Layer 7 of a small transformer language model trained on English Wikipedia (10 layers, counted from 0, width 64).
Take only the direct path to the model's output, skipping the later layers: a vector added to the residual stream pushes a token's score in proportion to its dot product with that token's output vector.

Output vectors of the tokens that the questions are about. A number n stands for n times 0.017.
"+": -57 -60 -57 -33 -44 -63 -19 24 5 -72 -34 -32 23 -13 61 -44 35 93 47 25 20 49 -60 14 -3 65 26 -44 -13 -43 -19 37 -26 36 21 -27 -24 53 55 1 40 -67 27 62 18 82 4 77 -42 -12 55 42 17 -14 -45 -39 -61 60 -16 -65 -76 39 9 1
" |": 12 -10 12 -6 14 0 7 -1 -5 7 15 -9 -12 5 12 8 -1 -1 -10 -7 14 7 9 -4 -1 4 10 7 -9 -20 10 7 13 -8 -12 8 10 -16 -5 -17 -9 6 -20 -8 -8 6 -5 -13 5 -1 11 6 5 11 2 3 2 -6 -14 4 -6 19 -14 -17
" company": -23 6 -40 4 -6 12 3 2 2 -8 1 -2 -19 -27 11 -18 7 17 13 0 -9 2 -21 14 -7 5 -11 0 -2 -14 -5 7 -16 15 7 -6 -5 16 16 -7 28 -26 24 10 15 18 5 7 7 12 11 26 -7 -13 -9 2 -30 5 -6 -11 -28 17 1 27
" Абы": -56 -62 -58 -32 -45 -63 -20 23 7 -74 -34 -31 22 -12 61 -45 34 93 46 24 20 51 -59 13 -3 67 25 -41 -13 -44 -17 37 -26 36 22 -27 -25 52 57 1 42 -69 28 63 17 83 3 78 -42 -12 55 44 18 -14 -46 -39 -62 62 -15 -65 -75 37 8 0
"B": -56 -62 -56 -32 -45 -63 -20 26 6 -72 -34 -34 23 -13 61 -46 34 92 48 26 20 50 -61 14 -2 68 26 -45 -13 -43 -19 36 -24 36 21 -27 -25 53 56 1 40 -67 28 63 17 82 4 76 -39 -12 54 45 18 -13 -46 -40 -66 61 -18 -67 -75 39 8 0
"N": -57 -62 -58 -29 -45 -62 -19 24 7 -72 -33 -30 22 -11 64 -46 34 93 48 25 22 47 -61 13 -4 68 26 -42 -12 -43 -17 34 -25 36 22 -27 -25 53 56 2 41 -70 27 63 18 83 3 77 -41 -12 54 43 19 -12 -46 -38 -62 58 -18 -68 -77 38 8 -2
"language": -1 -29 -34 -15 -15 -4 -15 13 5 -30 -22 5 -20 4 17 -11 6 12 26 15 -1 -3 -16 43 -5 23 16 -30 -7 -16 -22 5 -10 16 4 -10 -4 3 9 5 34 -34 -5 43 33 13 29 39 0 2 5 16 -15 -6 -24 -20 -53 47 -22 -14 0 18 -11 17
"C": -55 -65 -59 -31 -45 -59 -19 27 5 -73 -32 -30 22 -16 59 -47 33 90 47 21 20 53 -59 14 -4 66 28 -39 -13 -45 -16 34 -24 38 22 -27 -24 49 58 0 40 -68 26 65 16 82 4 73 -41 -12 55 45 17 -12 -44 -39 -63 63 -17 -66 -69 36 7 0
"u": -56 -59 -55 -34 -44 -58 -20 27 6 -70 -32 -32 22 -13 60 -47 34 90 49 22 21 46 -61 14 -3 64 24 -42 -12 -42 -18 36 -22 36 22 -27 -24 51 56 1 39 -69 27 63 17 82 4 77 -41 -13 52 44 17 -13 -45 -41 -62 59 -19 -66 -72 38 7 1
" include": -1 -3 -18 -9 -11 -28 -7 0 11 -6 -28 9 29 -31 2 -5 0 19 18 5 2 3 -20 17 1 4 18 2 -15 5 -25 -5 23 -3 4 -15 4 8 6 14 3 -19 11 13 18 9 -6 8 -2 -4 30 10 9 -21 -14 -15 -25 -8 -4 0 -2 17 11 6
" chronology": -8 -6 -38 -5 -10 -16 -28 35 -6 5 -22 -3 15 -38 17 -43 9 20 41 2 12 14 -28 1 3 35 10 -7 -21 -7 -21 -16 13 -2 -13 -13 -24 29 -5 22 30 -22 -8 15 13 43 4 39 -28 9 34 10 23 -16 -19 -28 -10 7 29 -38 -15 -6 7 20
"disambiguation": -15 -24 -30 -11 -6 -4 11 -4 24 -22 -17 -13 5 0 20 -24 2 12 48 32 -6 -2 -25 28 17 18 -36 -31 -9 5 -9 18 -14 4 1 -5 2 26 1 22 43 -33 12 19 7 28 21 20 -20 -28 -11 14 10 -24 -59 -18 -18 45 11 -11 -7 16 -12 7
":": -7 6 2 4 8 9 -2 12 4 12 18 4 -2 -24 -9 4 2 14 7 -9 4 -13 -2 -6 -7 12 3 8 -5 5 -12 6 14 -8 -5 3 -32 18 -13 6 14 6 -18 -1 -9 20 -12 -5 7 -8 -7 2 16 -8 -3 -10 -11 -9 -4 7 19 -25 3 7
" it": -1 -7 -7 6 -16 5 -20 11 3 -12 -26 15 16 -19 -10 1 4 27 11 1 -9 17 -22 12 7 -6 4 -12 13 4 -22 4 -10 -7 10 -3 -12 -6 3 -2 -4 -5 11 7 -2 7 -3 -3 5 -11 13 1 1 -6 2 5 3 8 -14 0 -24 18 19 26
"called": -1 -28 -34 -3 -19 -15 -18 22 4 -60 -38 -28 27 -12 25 -20 3 29 49 38 39 27 -28 44 5 23 25 -41 -27 -4 -2 -4 -2 -12 -18 -26 -13 52 11 18 35 -44 6 16 -19 6 30 -3 -16 -25 13 9 11 0 -3 -8 -19 0 2 -34 -35 30 45 17
" have": 3 -4 -2 0 -11 -21 -4 -4 18 -7 -24 9 27 -23 1 -7 -1 1 33 7 -12 3 -22 12 -1 -5 21 3 -10 8 -30 -8 10 -1 4 -12 -7 10 13 10 7 -6 1 10 2 9 6 1 -7 -6 28 7 3 -18 -1 -8 -13 -6 0 0 -5 10 8 3
").": -16 -13 -11 -1 -11 -36 -8 -4 -13 -21 -1 -16 27 2 -8 0 5 -1 4 15 -18 0 -8 15 1 0 25 -8 19 -8 -19 31 -25 31 -15 9 -19 -1 27 4 16 -14 -9 24 15 13 -3 1 9 -27 11 -1 -15 11 -7 -4 -9 24 -12 1 10 15 1 17
" Succeed": 4 -35 -21 -13 -43 -46 -19 8 24 -8 15 -2 12 -15 0 -34 3 -2 14 9 -12 30 -41 37 12 43 13 -61 -2 1 14 7 -15 -1 17 -27 -9 -2 55 6 0 -16 26 15 21 23 8 61 -19 -19 13 14 17 1 0 -14 -18 2 -19 -21 -7 -9 -20 47
" however": 16 -24 -7 -10 -19 -4 -6 3 -2 -14 -27 -8 6 -21 6 -4 2 32 10 23 6 -3 -25 14 13 -2 15 -12 1 -3 -2 0 7 -4 0 -19 13 27 12 -4 2 -14 -5 27 -1 10 4 16 -6 2 13 -17 15 -11 -1 1 -16 10 -35 -3 -37 28 19 14
" denote": 5 -17 -5 -9 -4 -19 -19 14 6 -5 -35 -8 12 -22 -5 -1 7 30 23 -4 -6 11 -11 -10 5 5 19 4 -23 -2 -7 15 10 12 15 -18 -5 14 -4 21 6 -14 -1 6 -15 44 8 14 -25 -14 3 17 11 -17 -5 0 -29 10 2 -6 3 12 2 -2
"T": -57 -61 -59 -29 -44 -65 -20 25 7 -71 -34 -31 22 -13 64 -41 34 93 48 25 20 48 -60 14 -4 68 26 -43 -12 -43 -17 35 -25 35 22 -26 -26 53 54 1 41 -69 27 61 15 81 3 75 -41 -11 54 42 18 -13 -45 -38 -59 57 -17 -65 -77 39 9 0
"oidea": -21 -15 -29 -15 -1 -32 -29 18 15 -43 -6 -11 -11 2 11 -3 6 18 48 20 5 33 -22 26 -4 19 -36 -12 -7 1 -19 10 -11 3 12 -24 -1 14 0 14 35 -29 11 9 13 17 15 36 -5 -5 32 -1 32 5 -29 -25 -20 1 16 -17 -2 0 -16 6
"быхэм": -56 -61 -59 -32 -45 -62 -19 27 8 -73 -34 -33 24 -14 61 -45 35 93 49 23 22 51 -61 13 -2 69 26 -44 -13 -43 -18 35 -26 36 22 -27 -24 53 56 0 40 -69 27 63 15 83 3 78 -41 -13 57 47 18 -13 -46 -40 -68 62 -18 -69 -76 40 9 1
" grew": -14 -11 -26 -7 -10 -16 1 -10 5 -18 -11 5 9 -24 12 -11 8 17 26 -9 -5 1 -16 6 20 14 15 -2 16 -13 -16 -4 4 -9 -2 -6 2 12 30 8 -4 -2 6 13 -2 13 7 4 -18 7 25 16 -20 -24 -7 -3 -17 19 -6 0 -9 18 13 -5
" until": 2 -9 -18 4 -15 -4 -8 -3 -4 -5 -9 -7 5 -1 -7 -2 5 25 13 14 -8 -3 -4 -8 12 2 14 -4 -4 2 -13 10 -1 -2 11 -4 -1 1 16 -16 -13 1 14 15 15 -8 1 8 12 -14 26 -1 -21 -4 -16 -3 -11 5 -12 3 -4 3 10 17

Output weights of attention head 0. The head adds the sum of these rows, row i times number i of z. A number n stands for n times 0.0032.
o0: 41 -7 -23 -17 44 17 -20 29 -28 -15 -33 28 -36 -29 -9 -4 -6 9 -13 -14 15 22 -59 -12 3 48 30 14 -16 -2 -33 -14 23 6 7 -20 -16 5 -17 93 16 19 -57 -35 -73 48 -9 10 -8 42 -28 8 29 -44 -6 20 30 23 12 16 -29 26 58 4
o1: 2 -29 -13 -29 30 19 31 38 13 0 45 -41 -42 12 52 29 60 49 -20 -13 33 -10 10 -23 -32 28 -6 -3 -23 -6 33 40 -23 11 -24 8 0 -61 9 -25 25 -10 -16 26 -32 16 -12 -57 -42 -3 -26 11 11 -4 33 -16 -20 18 -7 15 -24 -1 -37 -61
o2: -22 86 -4 19 1 -8 16 37 -33 22 41 8 -8 10 21 -25 -69 1 -16 5 -2 -23 -35 5 -14 29 -27 22 -40 41 -32 34 -18 32 -2 -13 -40 54 -28 -5 13 -4 21 8 16 55 -13 -17 19 -13 -14 -29 -15 12 -28 -34 -12 27 13 -32 6 -20 -27 20
o3: -21 62 -21 -8 -20 -15 32 -2 -10 20 9 48 21 -11 -27 -29 -73 -6 -17 35 -21 37 -38 20 -27 28 2 -3 14 25 2 11 -17 -10 34 -36 -26 30 55 -41 9 -21 40 -10 21 -41 -52 50 -17 15 3 18 36 -23 4 -33 29 -22 -17 -59 25 -58 22 67
o4: 6 -59 31 -13 3 19 11 -12 29 -35 34 17 -5 11 -19 59 -2 7 -9 12 -17 22 1 -29 -32 -28 35 13 32 -35 16 29 32 -26 -1 25 -1 -69 57 -50 11 6 -22 38 -5 -61 -13 -38 -1 -9 -3 35 26 -38 53 30 8 36 -53 40 -13 -25 10 -13
o5: 45 -25 21 -7 20 35 7 95 32 13 49 5 -42 2 -1 31 -33 44 -49 23 7 -44 11 -3 -61 0 9 26 -47 8 37 2 -13 24 -28 27 -37 -42 0 4 66 -32 -23 -10 -52 26 -23 25 -24 -7 -30 0 59 -5 -1 -30 -29 28 -5 7 26 -42 -17 -7
o6: 5 -15 1 17 13 10 -37 -7 7 -10 -36 9 31 -19 13 -3 -19 22 -6 -3 21 19 -49 13 -20 29 -23 -13 35 2 26 -4 -29 -5 29 3 -23 20 -53 25 -33 26 -10 -16 -7 25 12 -52 32 5 -36 19 43 8 8 -19 30 -7 -48 17 13 10 30 18
o7: 39 -22 -13 58 23 -3 4 10 5 11 18 -50 -2 -12 18 -4 -62 50 18 -27 -8 2 0 38 -49 -12 -12 8 -10 -10 18 40 70 14 -18 -5 -40 -14 -41 -7 21 -5 -27 -27 -52 24 -6 -7 40 4 23 13 4 -2 -24 -21 16 -16 -5 7 19 -15 -7 19
o8: 22 -65 45 -36 13 25 22 -34 27 -36 6 -28 -11 7 2 23 42 -16 -23 9 28 8 5 -41 -19 -2 41 21 -21 -52 9 -24 11 -36 -8 51 30 -45 36 -22 -15 19 -21 6 -3 -43 13 -50 1 2 26 29 -1 -21 28 39 2 28 -47 13 -60 23 14 -37
o9: -2 -55 -17 -20 32 61 11 43 -24 -22 59 14 -42 -35 -13 27 7 52 18 -3 -31 -9 -11 -8 -5 32 19 1 -27 5 33 15 -25 -31 -22 35 -15 -23 65 -53 29 -2 -39 50 -66 12 -16 -20 36 4 -11 13 5 -31 -3 -24 -49 32 -25 23 7 10 -7 55
o10: -21 17 -44 50 -67 20 -2 -46 44 -25 -25 16 -8 -23 6 -9 25 -3 2 -3 -65 -5 -12 42 9 -35 27 -42 54 2 -41 16 -26 -3 25 7 21 -13 39 25 30 4 12 34 -3 -60 17 -27 -13 1 4 6 -56 -35 23 51 -40 48 -12 78 -28 13 7 14
o11: 63 -35 46 9 65 -15 8 26 -16 6 -29 -25 51 25 17 -26 -55 -11 5 -8 33 32 -26 15 -1 -1 -35 17 -36 2 15 11 30 -14 -10 14 5 23 -37 46 -18 -5 -49 -82 -10 50 13 -7 -3 -7 15 -27 71 4 -25 7 -26 -45 6 -27 -4 30 -17 -34
o12: 59 34 43 -42 20 -9 22 -9 33 -15 -36 50 4 -23 18 -80 38 -35 -42 -21 32 0 -1 -22 2 37 30 -9 19 -22 17 -26 -33 -2 -3 -19 39 -16 25 15 -63 -45 8 -54 -14 14 -9 38 -38 21 1 49 47 2 -11 -17 31 3 16 -12 -63 -1 -4 -7
o13: 46 -67 51 24 34 13 17 28 36 -24 21 -21 12 4 27 -5 -35 11 -4 -18 35 18 -3 -8 -42 1 43 1 -23 -51 35 22 40 -13 -2 5 14 -42 27 33 0 -30 -64 0 -4 -19 11 -26 -17 -1 -10 11 -8 -37 23 15 -23 -29 -37 13 -22 -2 16 -20
o14: 62 -9 -35 -9 5 5 -5 9 -17 -11 -38 3 11 -56 -55 -49 -4 33 11 0 -1 2 -19 5 13 8 31 -13 30 -46 -48 -34 82 -9 16 -62 30 34 2 17 10 -18 -55 10 31 24 -7 24 4 -1 20 -41 20 -35 66 28 4 -47 -3 6 -35 9 50 7
o15: 5 5 43 -36 -7 18 -29 -13 -5 -16 -19 6 18 1 -4 36 -66 24 12 47 -29 -5 38 -3 -31 -28 -18 -37 -22 18 12 8 9 14 10 -6 10 -18 -17 -53 -17 -23 0 46 40 32 -26 41 35 -17 -3 -27 62 24 17 -35 0 -30 -5 -15 1 -3 18 46
o16: -18 25 59 -35 1 -1 40 13 -17 -22 2 -1 -46 -6 0 29 -30 -12 2 -12 -17 -39 3 1 -25 28 7 -3 -6 26 9 2 -11 -8 13 -1 10 -17 19 -48 -44 -24 3 50 25 47 -30 -22 21 18 -3 28 15 -11 6 10 3 19 34 7 -13 -3 -1 -9
o17: -37 8 -21 20 -26 35 -18 -15 13 11 13 -52 2 -11 -6 -7 44 47 -7 -10 11 2 37 14 -33 6 -36 -1 -12 49 -6 -33 5 38 -20 -43 -11 15 -33 20 38 -1 6 41 7 -16 -30 16 46 -9 -1 -17 2 84 16 -34 9 -31 13 -16 12 -51 -25 26
o18: -1 6 -31 1 -8 -18 29 -52 32 -1 -13 79 19 -45 -8 -6 22 -6 12 35 -35 -56 -12 23 30 -34 45 7 64 2 -59 -31 3 -20 -10 35 -10 -12 52 -9 -45 -20 -7 -9 -12 10 10 -17 -37 4 9 37 -33 -42 11 41 19 24 10 40 -4 13 8 22
o19: 25 51 1 2 -13 11 21 36 -7 -5 -8 -28 -4 21 16 -16 3 14 4 -54 18 -34 -20 -5 -1 52 -55 15 -35 53 56 -3 -61 0 12 14 6 43 -16 43 15 -44 39 -67 9 14 -4 27 -14 5 4 -33 31 40 -37 -48 -9 -14 39 3 -1 -40 -16 8
o20: 6 -67 13 -27 25 29 32 -1 17 -20 58 -1 -47 16 26 57 35 12 -25 3 45 51 -3 -30 -29 22 31 14 -24 -48 24 -3 14 -30 -12 38 -9 -65 18 -45 9 33 -12 -7 -37 -45 3 -28 12 6 2 34 7 -7 13 29 15 20 -52 -4 -19 20 -20 -42
o21: 40 -33 84 -6 31 11 -10 19 36 10 45 -12 10 38 -4 1 35 14 -7 -5 13 -10 -7 -20 -56 -6 -48 22 -50 -9 30 82 -2 17 16 34 14 -38 -24 11 21 -41 -31 -29 -20 24 15 -13 -50 -27 -27 36 -29 -45 -25 -28 5 39 4 18 -24 28 -12 -58
o22: 21 -73 39 -19 22 -15 19 -24 12 -50 11 -37 -14 26 29 43 -4 -7 -9 23 19 37 13 -33 -7 3 63 -1 -21 -70 -16 2 17 -16 -28 62 30 -34 -2 -54 -11 12 -26 -3 -9 -15 13 -48 18 -12 46 30 6 16 24 54 11 -2 -25 -13 -72 28 2 -46
o23: -6 -29 -15 6 -21 3 -12 -44 12 -12 -26 -21 -19 -1 -24 6 42 -45 16 18 -30 32 36 -26 38 -45 22 -4 15 -32 -62 -14 48 -11 -25 35 52 -10 28 -18 -6 6 -1 13 3 -50 36 -1 11 1 92 -2 -21 13 -4 58 7 -1 -1 6 -40 30 -7 -4
o24: -10 48 15 -21 -4 15 -33 10 -43 28 -16 16 24 3 7 1 3 -22 12 -19 20 -27 31 -30 -11 15 -36 20 -17 59 7 -12 18 11 -24 -18 14 35 -33 13 -24 14 22 -17 26 21 -30 18 22 -33 -37 -35 18 50 -21 -77 9 0 18 -25 43 -41 37 28
o25: -19 -56 -46 7 -46 31 54 -17 40 -51 -6 2 -26 5 -12 -26 31 7 -21 34 -36 -28 -11 -5 -28 -5 25 0 17 -40 -5 -16 -28 -1 -8 18 20 0 65 16 25 -22 25 73 26 -37 -17 25 -26 5 8 35 -6 -7 35 32 -56 37 -1 11 -41 22 4 1
o26: 5 16 -42 34 -50 27 21 -49 20 -3 -4 17 20 -18 -50 -7 -5 25 15 12 -51 -17 -20 1 -21 -26 17 -20 25 -15 -34 16 29 22 27 1 -16 -32 22 -16 33 3 21 46 8 -67 -12 -7 -3 36 35 12 -52 -36 16 18 -20 20 -1 45 -24 14 17 55
o27: -33 52 -12 21 -50 -24 13 -28 35 -23 -15 10 -17 -23 -12 -26 24 -1 -8 -36 -39 -14 -37 44 -27 18 -14 4 20 54 -18 32 -27 36 35 -26 -8 51 31 19 18 3 22 26 -14 -28 8 3 -16 14 -26 22 -11 4 -28 -22 3 43 35 10 -4 -36 10 24
o28: -21 15 8 -7 -19 -25 -32 -9 -11 -18 -21 -33 25 24 -13 34 -17 -45 8 17 -17 -2 42 -10 20 -45 -23 -7 -16 29 -12 7 -36 56 10 3 -14 25 -42 29 38 -13 21 -23 32 26 13 44 -13 -1 5 -47 55 78 -11 -21 4 8 14 -27 12 -21 -9 30
o29: -43 25 42 -15 -3 5 3 15 19 1 35 15 -7 -13 55 -18 -27 2 -42 -13 25 2 10 -3 -27 19 2 41 6 39 42 8 6 13 -2 10 16 -19 -29 -11 19 23 27 -25 -6 27 -16 -12 1 -31 -63 -21 22 11 -22 -37 -20 22 -16 -1 23 -17 -14 -58
o30: -19 -18 2 4 -7 18 -28 -1 -55 23 7 -3 -11 -20 0 -29 58 56 50 -23 -5 -15 -72 4 -31 14 -13 27 1 55 18 16 39 -5 23 25 35 21 39 37 23 23 -39 -12 -31 8 -37 -50 13 13 -38 -26 -63 -40 -8 -15 9 33 14 25 11 43 -6 -36
o31: 5 16 42 -20 24 -7 -3 14 19 -2 -16 -28 -7 10 8 10 93 14 -5 -34 34 -31 36 -58 19 -8 -12 12 -33 20 23 26 14 5 -15 1 28 -38 -25 -15 1 6 11 6 42 5 3 -21 -11 -20 -24 18 -46 19 -27 -10 -10 32 22 -2 -4 -4 -32 -49

Each question shows a token from some text and the vector z that the head gathered there. A number n stands for n times 0.016.

" Ashley": -1 -17 24 20 -7 17 -13 -4 -2 3 -3 18 21 19 9 33 -11 -5 3 -11 -38 47 8 -13 28 20 -11 7 7 6 8 8
Pushed down most: " grew"

".": 7 -19 45 5 -15 -4 -15 19 -56 -16 -4 65 -49 51 -1 9 -30 -32 -36 -5 -40 -21 11 -30 -9 -9 -32 -15 -2 -21 -21 -24
Pushed down most: " grew"

")": -4 -11 9 35 32 -31 2 -11 -1 1 -13 20 -32 5 -11 58 6 15 1 36 -21 28 22 -12 43 -25 -22 35 -7 -44 26 -15
Pushed up most: "oidea"

" accident": 19 -24 6 44 24 -9 23 3 17 -35 23 31 -5 40 27 40 -16 -23 6 -20 -29 21 48 -33 -22 -14 -12 -8 -10 -30 34 -43
Which two tokens does it push up most, strongest first? "called", " however"

"s": -7 -16 27 35 -20 -36 17 30 -10 -12 -3 32 -6 15 41 29 16 21 11 1 -61 0 -41 -21 25 11 16 -2 -38 -3 44 1
Which two tokens does it push up most, strongest first? " chronology", " include"

"de": 16 1 -13 -12 1 -2 38 19 -7 -7 10 22 -3 11 32 15 3 -4 6 -8 -32 6 1 -25 -10 -32 -2 1 -9 14 15 -6
Pushed up most: " denote"

" one": 16 -24 0 17 16 -10 14 -14 15 -23 27 1 -7 30 25 31 -2 -23 -3 -3 -29 19 41 -18 -6 2 8 11 0 -40 30 -32
Pushed down most: ":"

"),": 1 -6 11 2 -7 -2 32 4 -12 -4 14 20 -17 33 21 7 -18 3 -12 -3 -27 -2 16 -18 -8 -48 -7 -14 -1 -10 18 -18
Pushed up most: "called"

"0": 4 -11 13 7 0 -4 4 13 -2 2 3 -14 -20 22 7 9 2 10 -19 -16 -7 8 -4 0 9 -8 2 10 -5 1 5 2
Pushed up most: ":"

" his": -16 -34 17 48 -4 10 -15 2 -16 -12 23 -19 -9 -9 0 -4 -16 6 13 -3 -21 -9 -9 2 -17 33 33 32 -3 -4 -2 -32
Pushed up most: " Succeed"

"re": 8 -38 14 -12 -17 -2 26 29 12 8 6 30 7 -6 21 26 28 5 33 21 -54 5 8 12 3 -10 12 12 -3 -12 18 -23
Pushed up most: " chronology"

"esh": -3 2 23 12 -13 -36 23 -11 19 -3 41 -23 -25 -6 7 4 -7 10 6 -8 17 -40 32 18 -1 25 31 17 -9 7 13 -26
Pushed up most: " grew"

"1": 51 3 21 9 -3 5 -19 59 -3 54 -36 12 -32 26 19 31 10 -9 -14 -36 20 -51 32 -2 18 -38 -2 -71 -7 -23 7 -19
Which two tokens does it push up most, strongest first? " |", ":"

" Singer": -15 -23 -5 -24 3 -2 17 -7 -6 -3 8 -9 -25 2 -2 -3 -22 7 23 -28 -21 16 -27 4 0 12 6 -4 19 -14 -13 18
Pushed up most: ")."

"borough": -11 -7 4 40 8 3 4 -19 -23 2 36 -39 15 -40 -12 17 20 -2 13 -29 -10 -59 -13 19 -9 35 27 42 -9 9 -6 -25
Pushed up most: " Succeed"

" ": -18 -30 0 -5 -5 -6 1 0 -2 19 13 -5 -23 12 -5 23 -2 -6 9 -7 -13 12 -16 20 17 9 13 -20 -1 -14 11 1
Which two tokens does it push up most, strongest first? " until", ")."

" capture": 1 -24 17 12 13 36 -18 -21 -20 3 38 -31 -27 -8 3 27 -11 -18 8 -12 -27 8 -8 4 -11 36 45 7 6 -12 -7 -14
Pushed up most: "language"

" who": 11 -21 4 8 -18 -20 22 -5 -14 6 29 -6 -52 -12 15 17 -4 -17 11 -7 -11 -41 37 -18 -9 -14 38 10 -18 -23 25 -11
Pushed down most: " |"

"\",": -33 -21 4 -5 -32 -9 9 -11 -38 44 -12 18 -36 32 -15 25 -51 30 -26 -6 -16 -9 -16 -16 27 -4 -33 -49 60 -9 -8 -48
Pushed down most: " grew"

"pan": 20 4 4 7 -1 -17 27 8 2 -9 33 11 -12 48 34 6 -17 -9 -6 -15 -25 2 27 -25 -13 -66 -10 0 -26 -9 33 -29
Pushed up most: "called"

"k": 13 -2 -17 -15 7 2 40 18 -7 -6 9 24 -3 11 28 16 3 -4 6 -5 -31 7 -2 -24 -4 -29 -3 -6 -6 15 12 2
Pushed up most: " denote"

"bou": 6 -33 11 -3 -26 -3 32 30 -4 15 -11 35 -15 17 41 35 -8 13 16 -16 -54 13 -17 -9 35 10 3 -24 -19 -29 28 -14
Pushed up most: " chronology"

"V": 4 -30 -13 11 19 -2 32 19 5 -1 7 10 -5 7 7 29 5 3 3 -6 -18 5 3 -7 6 4 12 14 -5 -12 12 -14
Pushed down most: " |"

" Le": 10 -23 3 2 1 -1 3 10 9 -4 5 4 -5 14 20 11 4 -1 -18 4 -18 9 19 16 8 4 1 9 -2 -2 19 8
Pushed down most: " Succeed"

" further": -20 -39 3 18 -4 -28 -4 -7 -1 5 26 -6 -31 26 1 22 -9 1 -2 -2 -15 4 -14 14 16 12 10 -8 -6 -7 23 0
Pushed up most: " until"

" Ra": -2 -38 6 -7 1 11 -4 15 -2 3 12 -5 -22 7 18 13 7 -12 25 -21 -29 34 -14 21 -15 1 12 17 -6 -3 11 3
Pushed up most: " have"

" W": -7 -31 -7 -21 7 -3 23 4 16 -4 -1 6 2 -1 11 4 7 3 30 -17 -29 17 -10 8 1 4 9 9 16 -9 -8 26
Pushed up most: " have"

"C": 18 -38 -5 -11 -1 15 31 30 11 -3 4 24 12 -7 15 3 -1 -6 45 1 -32 20 -13 -5 -15 -3 18 20 -1 6 -2 6
Pushed down most: " |"

" is": -2 -19 22 14 4 -16 20 3 6 10 16 -1 -22 5 6 21 10 12 5 6 -12 -10 23 8 13 5 21 15 -8 -17 34 -27
Pushed up most: " it"

"path": -8 -35 -2 13 17 -3 20 0 4 -7 30 -6 -16 8 3 36 8 1 1 6 -25 13 13 12 5 5 24 12 -4 -37 27 -17
Pushed up most: " it"

"The": -4 -28 -1 -21 -11 2 29 2 -12 -11 1 0 -23 4 -3 -10 -30 5 27 -23 -24 8 -33 -11 -8 8 -2 -5 16 -5 -14 7
Pushed up most: "disambiguation"

"in": -4 -24 5 -20 -15 -2 32 -6 -17 -15 0 -7 -24 -7 -6 -13 -31 0 37 -24 -19 0 -38 -13 -11 15 1 -3 7 2 -16 7
Pushed up most: "disambiguation"

"Re": 5 -27 -11 -20 2 -10 29 18 16 8 -7 8 9 28 37 5 1 -1 22 -21 -23 32 -26 -7 11 -2 8 3 -2 -13 5 26
Pushed up most: " denote"

" animated": -26 -15 0 3 6 -3 -8 -29 4 47 27 -30 -27 15 -33 23 1 7 -27 20 9 4 -15 31 23 46 25 -16 20 -20 3 -18
Pushed up most: "language"

" Raj": 14 1 6 8 1 -15 27 4 -1 -5 32 10 -15 45 30 5 -20 -12 -5 -16 -25 0 25 -25 -14 -60 -7 -3 -21 -10 30 -30
Pushed up most: "called"

"sh": 19 3 2 2 -1 -17 27 7 0 -9 33 11 -8 38 35 8 -11 -12 0 -15 -29 2 25 -25 -14 -57 -9 3 -21 -3 28 -23
Pushed up most: "called"

" and": -15 -22 -2 -21 3 -10 11 -14 -11 5 18 -19 -30 0 1 5 -15 2 21 -29 -24 -2 -26 1 1 13 14 -6 20 -10 -15 10
Pushed up most: ")."

" Su": -10 -11 16 19 13 -11 -5 -4 -2 -5 37 -16 -13 4 -7 18 4 -13 13 -8 -16 18 27 4 0 8 27 18 -3 -14 5 -15
Pushed up most: ")."

" husband": -1 2 20 12 -11 -35 23 -6 18 -7 42 -21 -22 0 9 2 -8 11 3 -10 14 -34 33 18 1 19 28 18 -10 7 14 -24
Pushed up most: " grew"

" under": 0 -32 -1 13 16 -1 21 -1 1 -7 30 -10 -13 10 7 31 5 -4 0 1 -26 11 12 6 3 6 23 14 -4 -33 23 -22
Pushed up most: " it"